Layer 5 of a small transformer language model trained on English Wikipedia (16 layers, counted from 0, width 96).
A neuron adds its activation times its output weights to the MLP's output. To switch it off is to set its activation to zero at one token and run the rest of the model.

Output weights of the MLP neurons that the questions are about. A number n stands for n times 0.0015.
n37: -15 -8 3 27 -31 -21 -17 21 6 -20 9 -24 0 9 -12 10 -51 -15 15 -9 13 -9 13 -15 -19 21 -35 -21 15 17 -6 7 21 -59 42 95 8 -14 48 -81 -3 23 19 24 31 -19 19 -19 31 53 3 13 30 -4 17 4 -3 26 9 -23 -35 -5 42 -18 -38 35 -17 -64 -38 53 -29 15 29 4 -51 -17 -29 4 -3 -22 -31 -29 -35 21 -55 -7 -68 15 -23 -22 -28 6 20 32 3 -47
n76: 31 16 -38 4 8 -68 -21 -12 16 -14 -13 7 2 -70 -24 -38 -10 13 1 71 2 -5 57 -15 -29 14 31 -13 5 -26 -14 2 -10 0 -14 20 5 49 -37 -44 -18 13 -7 -4 -84 -27 -51 -34 8 43 -1 28 -5 12 20 21 -43 8 -13 -33 -17 9 14 -15 -28 4 -5 -38 11 -8 7 -9 40 8 27 63 17 0 -6 -19 -65 35 7 11 -40 -8 -5 -8 45 -3 -27 17 -41 -10 21 -24
n92: 16 -46 42 19 25 -56 22 0 17 -6 -9 -47 37 -11 -24 -21 18 8 19 -19 0 8 28 41 14 -11 -4 0 -10 -9 75 -30 -21 -39 18 5 6 2 42 28 -6 17 -25 10 -2 -37 -12 -4 -31 32 -34 -28 -42 26 21 -59 2 27 22 45 -10 36 6 10 -45 -26 -3 -15 1 22 0 12 -35 19 28 -15 -27 -11 14 9 9 -16 36 -64 -33 15 -30 18 -23 33 -41 0 -4 6 19 32
n118: -17 10 22 52 1 1 28 -21 44 -3 3 -12 -23 66 16 0 -37 -11 -8 26 37 6 1 1 -28 3 5 78 -28 37 38 -55 -46 2 3 19 2 -24 -10 7 47 -35 7 7 30 6 16 7 8 -23 18 -22 -3 4 -46 -6 10 5 -20 -48 -23 36 51 -37 -20 -44 13 34 28 -54 23 -12 27 -11 -24 20 -23 -5 -29 11 -73 -11 -2 15 41 21 15 -1 -49 14 5 5 -12 -21 -13 -18
n127: 63 13 -21 -6 -19 -7 -43 28 4 -47 -33 -26 63 -10 -35 -18 64 -33 8 -25 -43 -29 17 32 -49 -29 6 -14 24 -22 -19 1 -13 35 61 -33 60 -86 21 -35 56 -8 19 33 55 -44 -1 10 -47 -34 -46 -8 -9 -12 -6 10 16 25 15 -28 -24 -37 -30 -42 32 -33 -19 -18 -22 21 -40 -13 9 -21 -8 23 4 4 14 44 10 -10 25 31 21 -44 -11 -3 34 8 -10 43 14 -28 72 -11
n129: 28 48 -2 21 -24 -10 70 22 -24 58 -60 26 -10 -25 -20 -11 -6 -33 -15 4 -62 17 -15 34 41 38 -35 5 14 -30 41 23 2 26 -4 56 21 59 -15 13 49 2 -18 -27 -15 6 -36 24 -5 8 3 -13 -30 28 -3 -4 -24 -22 30 70 6 18 -65 13 40 -27 -3 13 18 4 -35 -13 58 -22 -4 -41 -21 16 -22 4 -38 36 15 47 -19 -25 -4 6 7 7 -2 -10 8 10 -33 -30
n143: -33 14 6 34 -12 18 -19 -42 1 2 46 -27 -33 22 -18 -11 63 -27 23 -20 -48 -24 -34 10 8 24 -7 -39 -72 67 35 -2 6 -15 -39 -1 -1 -4 17 22 30 -31 21 -14 5 17 71 26 -7 -6 60 -10 -9 38 21 -23 -14 -21 38 -33 35 -25 -10 15 -36 34 -8 -9 -7 23 11 23 36 -3 32 28 29 22 -34 36 20 -31 -3 14 -9 -42 5 10 -12 -29 65 -17 6 -6 -14 20
n160: 88 41 -40 -7 -11 -24 -2 8 -9 -37 55 28 53 -10 95 27 -15 -37 10 11 10 -53 4 23 7 12 18 -10 43 19 -11 6 -11 -16 -17 2 -26 80 17 -7 7 2 -26 35 21 -5 22 19 -15 -6 -33 -20 30 -17 56 -31 -3 -28 -30 -45 2 -4 -11 -26 2 10 6 0 -18 -15 -16 1 20 -10 -4 -12 7 7 -14 6 -17 -49 3 -3 -75 21 19 -2 -33 -23 -56 48 48 -9 2 45
n165: 29 -21 -5 -25 26 39 -11 2 0 1 -6 -12 43 -10 -40 20 0 -15 -3 2 15 15 37 25 -11 -39 -18 2 9 -19 6 11 52 13 1 26 25 62 -29 32 84 -49 -45 58 -28 -26 47 -27 -10 -26 8 3 26 12 6 17 40 48 20 -12 13 8 -22 -38 -36 -2 15 38 -11 -44 22 39 -34 -7 -51 -15 24 25 30 43 4 39 35 7 -34 -18 38 -37 3 20 14 -5 12 -37 27 27
n168: -3 18 -5 -19 12 16 -19 -19 -3 -24 4 -2 10 -13 41 -6 -11 -42 51 9 -13 27 3 -43 -35 8 -25 -9 34 -48 30 -12 16 5 -28 -25 22 12 37 31 34 11 41 -20 10 15 28 -3 51 -16 -21 17 0 -70 -34 -11 20 -29 12 -17 -14 -61 2 -51 15 20 9 20 36 -20 -73 -1 -19 23 45 60 -34 60 -54 -14 -55 -52 -23 -7 56 -22 20 -8 -4 56 27 -15 -38 1 -1 81
n196: 46 -41 -24 -12 -4 8 -25 29 -21 -6 0 13 17 -1 -40 64 12 -40 -51 45 22 18 -55 -4 -2 5 -7 22 7 4 -37 -30 -29 51 23 -21 43 24 58 36 0 2 50 -83 -9 50 33 -7 1 -36 -53 -21 -7 -4 -25 -3 -13 -1 56 -17 -21 3 -28 7 -14 4 30 -7 21 -10 -9 -10 -36 -42 -19 -32 20 -27 14 -28 -8 2 -24 53 2 -36 1 -3 17 42 13 3 -11 1 7 -17
n230: 1 -76 -25 25 -14 2 -14 17 21 -40 -8 -26 23 9 22 -9 4 44 -24 -25 -2 60 12 10 -41 22 26 -9 32 10 -47 -27 44 34 -14 14 -11 -42 -36 -4 28 13 2 -2 -26 -27 -24 24 11 28 48 50 -29 45 -18 0 -1 -43 -37 13 10 20 38 55 37 43 -11 -13 -18 63 9 21 -6 -8 8 -10 39 53 3 -54 -24 -41 -83 50 28 -75 -4 -19 9 -11 8 -40 -3 30 27 2
n232: 46 22 -38 -2 -14 0 -14 21 5 -43 48 14 3 4 38 -17 -27 -16 -17 -23 -25 14 15 -31 -26 -12 -29 -29 -73 24 1 -13 -45 8 2 31 13 51 -16 13 -42 -4 38 -67 9 -44 52 12 -1 2 31 -39 -9 -13 -19 11 -10 -9 10 -50 -44 4 14 46 -19 -32 32 -2 12 39 22 -6 10 48 31 0 32 1 31 10 24 3 3 2 -31 -19 -29 -5 -6 11 -40 53 -28 52 -47 -46
n245: -9 -32 -4 49 -18 -28 31 -7 -13 20 12 -26 24 -7 9 7 -24 41 -14 55 -12 -23 -5 -31 41 38 -12 -8 -10 -42 -13 -63 35 -7 -29 -22 31 -51 -18 -12 -11 -22 21 -38 -10 3 -33 7 12 -24 27 -32 -12 -63 -88 -39 34 0 -24 -42 -40 42 30 16 -24 -16 10 -51 35 46 -25 -11 20 5 -22 -23 2 -21 13 -9 60 -21 -29 -33 11 -25 -22 35 28 -23 20 -11 -24 67 -42 -17
n252: 36 10 24 67 -6 43 18 0 -27 20 -4 -28 12 9 27 14 13 20 18 62 -10 -5 18 -37 -16 -30 -14 25 -16 20 13 -5 -24 11 21 -52 12 2 11 29 -4 -13 14 -11 32 -6 12 18 -6 27 -6 11 39 12 -4 11 17 50 -25 -43 29 46 -22 17 48 -18 -27 -10 45 -50 -11 42 67 7 10 15 -19 -32 -17 14 -56 13 7 36 -44 -2 -27 -41 1 32 -31 -33 -2 16 1 -24
n253: -10 -16 1 2 -35 -17 13 -17 0 27 62 1 -20 33 56 17 -21 -59 -35 19 -30 30 15 -5 25 -30 -23 51 -19 -44 43 -3 -22 33 -5 11 -6 -3 9 65 18 18 -15 9 27 -53 -14 32 -6 -33 -26 -47 -31 15 -30 -18 -7 62 -12 -6 24 81 -32 35 2 10 11 13 5 -9 -42 32 18 -46 12 -30 -51 6 -25 7 21 -31 10 22 -37 18 5 -16 -26 9 20 -48 -12 27 -6 -10

Each question names a token from some text and the token that comes next. It shows the activations a of the neurons there, in the order above. A number n stands for n times 0.31.

Then comes g, the gradient of the next token's log-probability with respect to the MLP's output, scaled to length 1. A neuron's effect is roughly proportional to its activation times (output weights . g). A number n stands for n times 0.0041.

" the", then " government"
a: 1 0 0 -1 0 -1 1 -8 2 -11 3 0 7 0 0 -1
g: -24 33 4 23 32 43 -20 1 29 0 -7 9 36 19 12 0 -13 16 -36 1 35 -31 -22 46 -43 -2 49 -28 -1 22 15 -28 -9 14 -5 54 -5 20 -17 -23 -13 -25 -9 -39 19 26 -31 -5 13 -20 -26 13 -40 18 -75 9 1 9 -33 57 2 3 -11 30 10 42 -18 -7 -13 5 -19 -20 25 -7 41 -48 -29 -5 43 12 19 29 1 -17 -11 12 -5 -1 -16 -20 -18 -5 25 -17 11 12
Which neuron, switched off, lowers the next token's probability most? n168

" as", then " a"
a: -3 1 -4 -3 0 -1 3 -16 35 0 2 1 -2 1 -3 -3
g: -8 -16 -2 -18 31 -40 -11 -14 -20 29 -76 -37 3 8 -13 -16 49 13 -21 28 15 5 -11 -21 21 -7 -25 -41 -30 11 8 -35 -24 -12 29 -5 33 -6 -35 1 -20 -20 33 22 7 -18 43 22 -30 -54 -18 0 -24 1 -15 12 28 0 39 33 -25 -23 11 41 16 24 3 4 -24 -6 -13 -30 27 26 -7 -2 -44 -35 -5 -10 22 -35 -31 23 32 -14 30 -36 -10 -10 7 -1 19 -16 28 35
Which neuron, switched off, lowers the next token's probability most? n160

"int", then "s"
a: 15 3 -1 0 0 0 0 2 0 0 0 1 0 1 0 3
g: 24 -43 11 -38 -43 -12 -26 -10 -14 50 2 -7 24 -1 -40 56 -27 -1 -12 45 -29 3 14 10 15 6 -62 -5 35 27 -26 31 -8 -23 -9 9 -6 15 43 -12 11 -27 -5 3 -7 -10 -3 -29 -24 -28 -10 64 56 9 5 29 30 26 -4 16 -17 19 -21 22 -23 -2 5 -25 12 18 9 33 -48 -45 34 -8 -7 32 -6 9 -18 1 3 -32 -24 -12 -12 34 -9 21 33 9 -1 11 -14 4
Which neuron, switched off, lowers the next token's probability most? n37

" Be", then "tt"
a: 1 1 2 2 -2 1 4 -9 1 -1 2 0 0 -3 2 -8
g: 9 -20 -4 -75 6 23 -13 -7 29 1 25 -27 14 16 -3 -12 -42 45 37 28 15 33 -29 -1 -75 -4 -6 11 5 28 24 -11 -24 -4 22 4 6 42 40 -14 8 -37 -26 -16 21 -2 8 -5 9 24 -10 -10 -14 14 -1 -13 9 -1 33 10 -40 -6 -17 -40 -30 11 -11 13 5 7 17 -13 -33 -10 53 -8 27 24 -5 7 28 35 22 -13 -9 -36 -18 -33 26 70 12 4 12 -13 -28 -29
Which neuron, switched off, lowers the next token's probability most? n253

" S", then "R"
a: 0 0 0 9 0 1 -5 0 -2 0 -1 0 1 1 -6 -18
g: 5 -17 -42 -1 23 -5 2 30 -31 12 -3 7 8 -51 -7 22 5 14 23 7 30 12 -4 -14 -27 1 43 -9 44 34 -3 -8 4 -43 12 20 29 -7 14 27 -16 7 -22 -35 -37 9 9 -38 44 48 -33 50 13 -25 1 -24 -3 -43 40 26 -7 -33 26 -4 -26 -15 8 -5 -22 33 16 -40 -9 32 -31 -4 55 -19 -5 -36 37 -1 10 2 23 -20 -32 6 -17 -22 -28 -5 6 -47 25 15
Which neuron, switched off, lowers the next token's probability most? n253

"ji", then "d"
a: -9 1 1 0 1 0 -2 0 0 0 -2 5 1 0 1 -5
g: 16 -18 27 16 30 28 -14 -45 -15 -21 1 -26 -10 3 28 -50 -27 -33 36 31 -9 21 2 60 15 -5 -49 -41 -12 -1 11 21 -2 17 35 39 3 7 -43 14 -6 54 -4 -7 -10 -19 -24 -16 -8 -8 -9 -28 -8 -25 41 -42 -17 -42 -27 0 -29 -9 48 -62 -42 13 -12 -10 -10 18 33 -34 -49 7 -13 -17 -25 23 4 20 -8 -8 -14 8 18 -11 -30 -1 -11 11 -7 2 -11 7 -10 11
Which neuron, switched off, raises the next token's probability most? n37

"\n", then "A"
a: -1 0 -5 1 0 -2 0 -1 0 -9 1 -28 0 0 -1 0
g: 31 -10 41 12 -9 -37 -61 -41 -38 14 -32 30 -20 -7 -11 -19 16 -3 -11 5 26 -28 1 56 -4 -2 6 11 17 57 2 9 14 7 -16 -39 63 26 -25 -7 -16 -10 10 11 -21 50 -36 -2 17 1 3 -6 -27 -36 -24 -1 48 -9 28 -9 -20 -19 3 -12 -24 -23 -48 -5 19 -16 6 -10 -35 34 -22 28 39 1 -6 7 9 -36 3 9 51 0 8 -12 -2 -11 -8 32 6 24 11 40
Which neuron, switched off, lowers the next token's probability most? n230

" Mi", then "r"
a: -1 -1 1 14 -2 0 -20 -2 0 0 1 -1 -1 0 -10 -25
g: -38 8 -6 -23 -1 -28 1 10 -1 -23 2 -19 -47 -4 0 7 -8 -30 8 -2 -53 -42 -9 -5 -13 31 8 -11 11 23 -3 7 -54 20 -11 -35 -1 -17 42 51 -19 -7 11 4 14 -10 -25 30 -31 20 -33 39 -14 -46 8 -40 -11 15 12 11 -15 -32 7 35 -22 33 -8 14 34 -15 13 35 25 5 8 65 -4 -42 -13 10 11 40 -12 -52 -10 9 -26 18 40 29 -12 -14 -2 19 44 20
Which neuron, switched off, raises the next token's probability most? n143

"em", then "per"
a: 1 0 3 1 -1 -1 20 1 29 0 0 -34 -1 1 0 0
g: 2 -34 -57 1 24 -82 35 7 4 12 -40 13 17 30 -62 -12 -25 -19 7 35 -25 10 32 0 -19 -3 10 -10 -24 -3 -8 33 29 -19 -7 -61 19 20 -29 -23 -9 -40 -33 -1 26 14 8 -32 -40 -5 -43 -11 -11 62 17 14 -17 -12 23 -5 -21 -2 15 16 -17 8 32 14 3 1 -10 -14 -18 -9 9 14 14 -9 9 -34 18 0 7 10 26 6 12 10 23 30 18 -49 -9 1 -22 -37
Which neuron, switched off, lowers the next token's probability most? n165

"men", then "ac"
a: 0 4 1 0 0 0 10 -1 6 1 -18 13 15 0 -2 1
g: 16 26 -30 -28 -7 9 26 -3 -11 11 -23 8 -7 15 -36 8 1 -47 34 -10 54 -18 15 44 5 32 1 -16 -65 20 -5 20 -21 23 -3 -14 -9 21 36 19 -5 35 31 23 29 -12 20 -31 28 18 7 -16 7 22 2 20 18 -19 -4 2 -22 0 16 42 -43 -1 -40 24 15 -9 -27 -7 -16 -2 1 -25 -45 -22 3 42 7 -11 17 44 29 40 -1 -19 38 4 -52 28 -43 36 -8 -30
Which neuron, switched off, lowers the next token's probability most? n232

"or", then "y"
a: -1 9 7 0 -18 -1 12 0 5 -2 -3 0 0 0 -1 0
g: -5 31 -31 -60 20 -17 -12 -9 12 13 15 6 -15 13 -8 -28 -37 1 -37 -2 -3 -13 0 -29 24 -26 3 -17 -11 -48 39 3 32 40 -13 -31 24 5 -5 23 15 6 16 -39 -47 22 39 8 -39 -13 14 -34 1 12 45 -63 24 9 -30 -1 7 20 -26 12 11 20 56 -16 45 -6 -46 -31 -9 55 0 -19 -15 31 13 -15 8 -11 -24 -7 11 8 -19 9 -19 -26 12 -31 23 12 17 -22
Which neuron, switched off, lowers the next token's probability most? n127

" high", then " st"
a: -28 0 -2 0 -1 2 2 -25 1 0 1 0 0 1 -1 0
g: 25 36 -27 -23 -6 -19 -15 11 43 -15 42 -6 18 -13 -11 1 3 51 17 -24 -3 75 -37 22 -22 -16 -58 30 -25 7 49 -6 20 39 19 -41 -29 19 2 -14 -5 41 4 34 -50 -15 3 0 42 -2 11 3 27 7 -28 -27 -5 -20 12 -14 -6 10 30 -12 0 6 -11 23 -26 28 -23 -5 17 31 21 -8 -27 -24 -38 25 15 -2 17 -37 -36 12 35 -5 15 -41 25 0 -7 -10 7 0
Which neuron, switched off, raises the next token's probability most? n160

"ja", then "z"
a: 0 0 10 0 -1 -1 -2 -1 -1 1 1 5 1 -2 -2 1
g: -3 17 -20 13 23 27 4 3 -16 20 27 25 0 -17 -47 -16 45 -15 -2 -12 33 18 -5 32 -26 30 0 9 12 -15 14 -42 12 23 -4 -11 -19 -8 -28 -1 2 -37 19 27 37 6 14 -45 -31 -17 17 -46 51 30 6 13 -17 18 -2 -12 8 7 -3 -10 -9 46 94 12 5 31 -37 38 -26 6 -31 40 -59 7 -20 15 23 21 -39 -3 1 26 15 -23 13 -19 14 12 6 14 8 3
Which neuron, switched off, raises the next token's probability most? n92

"ating", then " the"
a: 52 1 8 1 -4 0 0 1 -13 0 1 1 8 -1 0 1
g: -31 -32 -6 23 39 -22 19 -3 -3 -28 -32 20 -18 -9 -21 -17 1 -11 -9 26 7 -19 28 27 38 18 20 -34 -30 43 16 -34 18 3 18 9 -19 -6 43 -13 -43 -5 8 4 19 24 16 46 8 -6 -47 60 41 24 12 3 66 24 -48 -8 4 7 12 9 18 -34 3 -6 -34 -5 -63 21 10 -11 3 -3 -37 -12 -29 7 -23 -26 -8 -9 20 31 28 25 -20 12 -4 5 -27 -11 10 35
Which neuron, switched off, raises the next token's probability most? n232

" dis", then "gu"
a: -9 0 1 2 1 56 -1 5 1 0 1 1 1 1 -12 -1
g: 19 -6 0 -7 -11 -11 2 16 -51 -29 10 14 -4 1 1 4 -17 3 -8 -8 1 -23 -48 1 -26 13 -24 -42 24 16 -56 25 -5 1 -25 29 -11 13 -13 17 2 2 -25 -2 -12 -2 17 10 -10 17 25 54 -53 28 -14 13 14 8 70 17 -31 17 4 -37 -20 18 -26 -3 29 7 -40 -8 28 -18 29 21 -20 -15 -1 30 -42 61 -4 -47 -14 -25 -17 -32 22 8 32 -1 0 -38 23 -55
Which neuron, switched off, lowers the next token's probability most? n129

" by", then " both"
a: -1 0 0 0 -2 0 0 7 0 0 -1 1 -1 0 3 20
g: -15 -30 -5 14 -3 -6 -45 -15 41 43 -36 29 -19 8 32 -44 -27 -5 60 -37 -39 -12 12 14 1 -6 23 8 25 28 16 -4 6 -32 -39 -18 -5 -47 -12 11 -10 10 -29 -13 17 0 -4 -10 7 -27 2 -19 -12 33 -34 -13 53 56 -40 -1 16 -6 25 -14 -25 8 2 -4 -10 26 -23 34 -5 13 14 -22 -1 29 -17 6 -11 22 -18 16 -8 1 39 -33 -66 12 17 4 -46 12 -18 33
Which neuron, switched off, lowers the next token's probability most? n253

" was", then " \""
a: -1 2 1 0 -1 15 50 0 2 -4 -1 -3 -1 -2 1 0
g: 66 -8 -9 -9 -13 -42 -10 -3 19 15 -25 30 -20 -23 -5 -30 -9 -28 -13 -25 -6 -41 -42 50 17 -6 14 -38 -52 -6 -8 6 -15 -3 -36 -29 29 -26 -1 0 2 11 -7 44 -8 11 -25 0 -13 -1 25 16 -48 35 -21 -11 -31 11 0 -16 -29 7 -38 38 3 6 20 8 -29 -17 -37 -7 -6 -18 -10 -12 -31 8 -16 -10 -10 43 38 17 58 0 -3 66 4 7 3 12 38 28 20 7
Which two neurons, each switched off alone, lower its probability most, in order? n129, n143

" were", then " "
a: -2 2 0 0 -1 10 17 0 2 0 -3 2 -1 0 -1 2
g: -35 -5 13 23 -16 31 -4 -15 32 -17 -30 35 9 7 50 3 -66 -3 -10 2 1 0 -56 -31 27 7 -14 21 -20 20 -18 7 9 -3 62 10 20 32 -13 -7 30 31 -6 49 8 -5 13 28 11 19 31 7 10 1 -2 6 -39 -48 0 19 11 7 5 -14 -31 11 -42 -29 9 -22 -1 31 -35 25 -5 -47 -58 -13 21 -17 -28 34 17 0 -6 -1 -7 -28 24 38 18 -23 -37 -7 20 -10
Which neuron, switched off, raises the next token's probability most? n143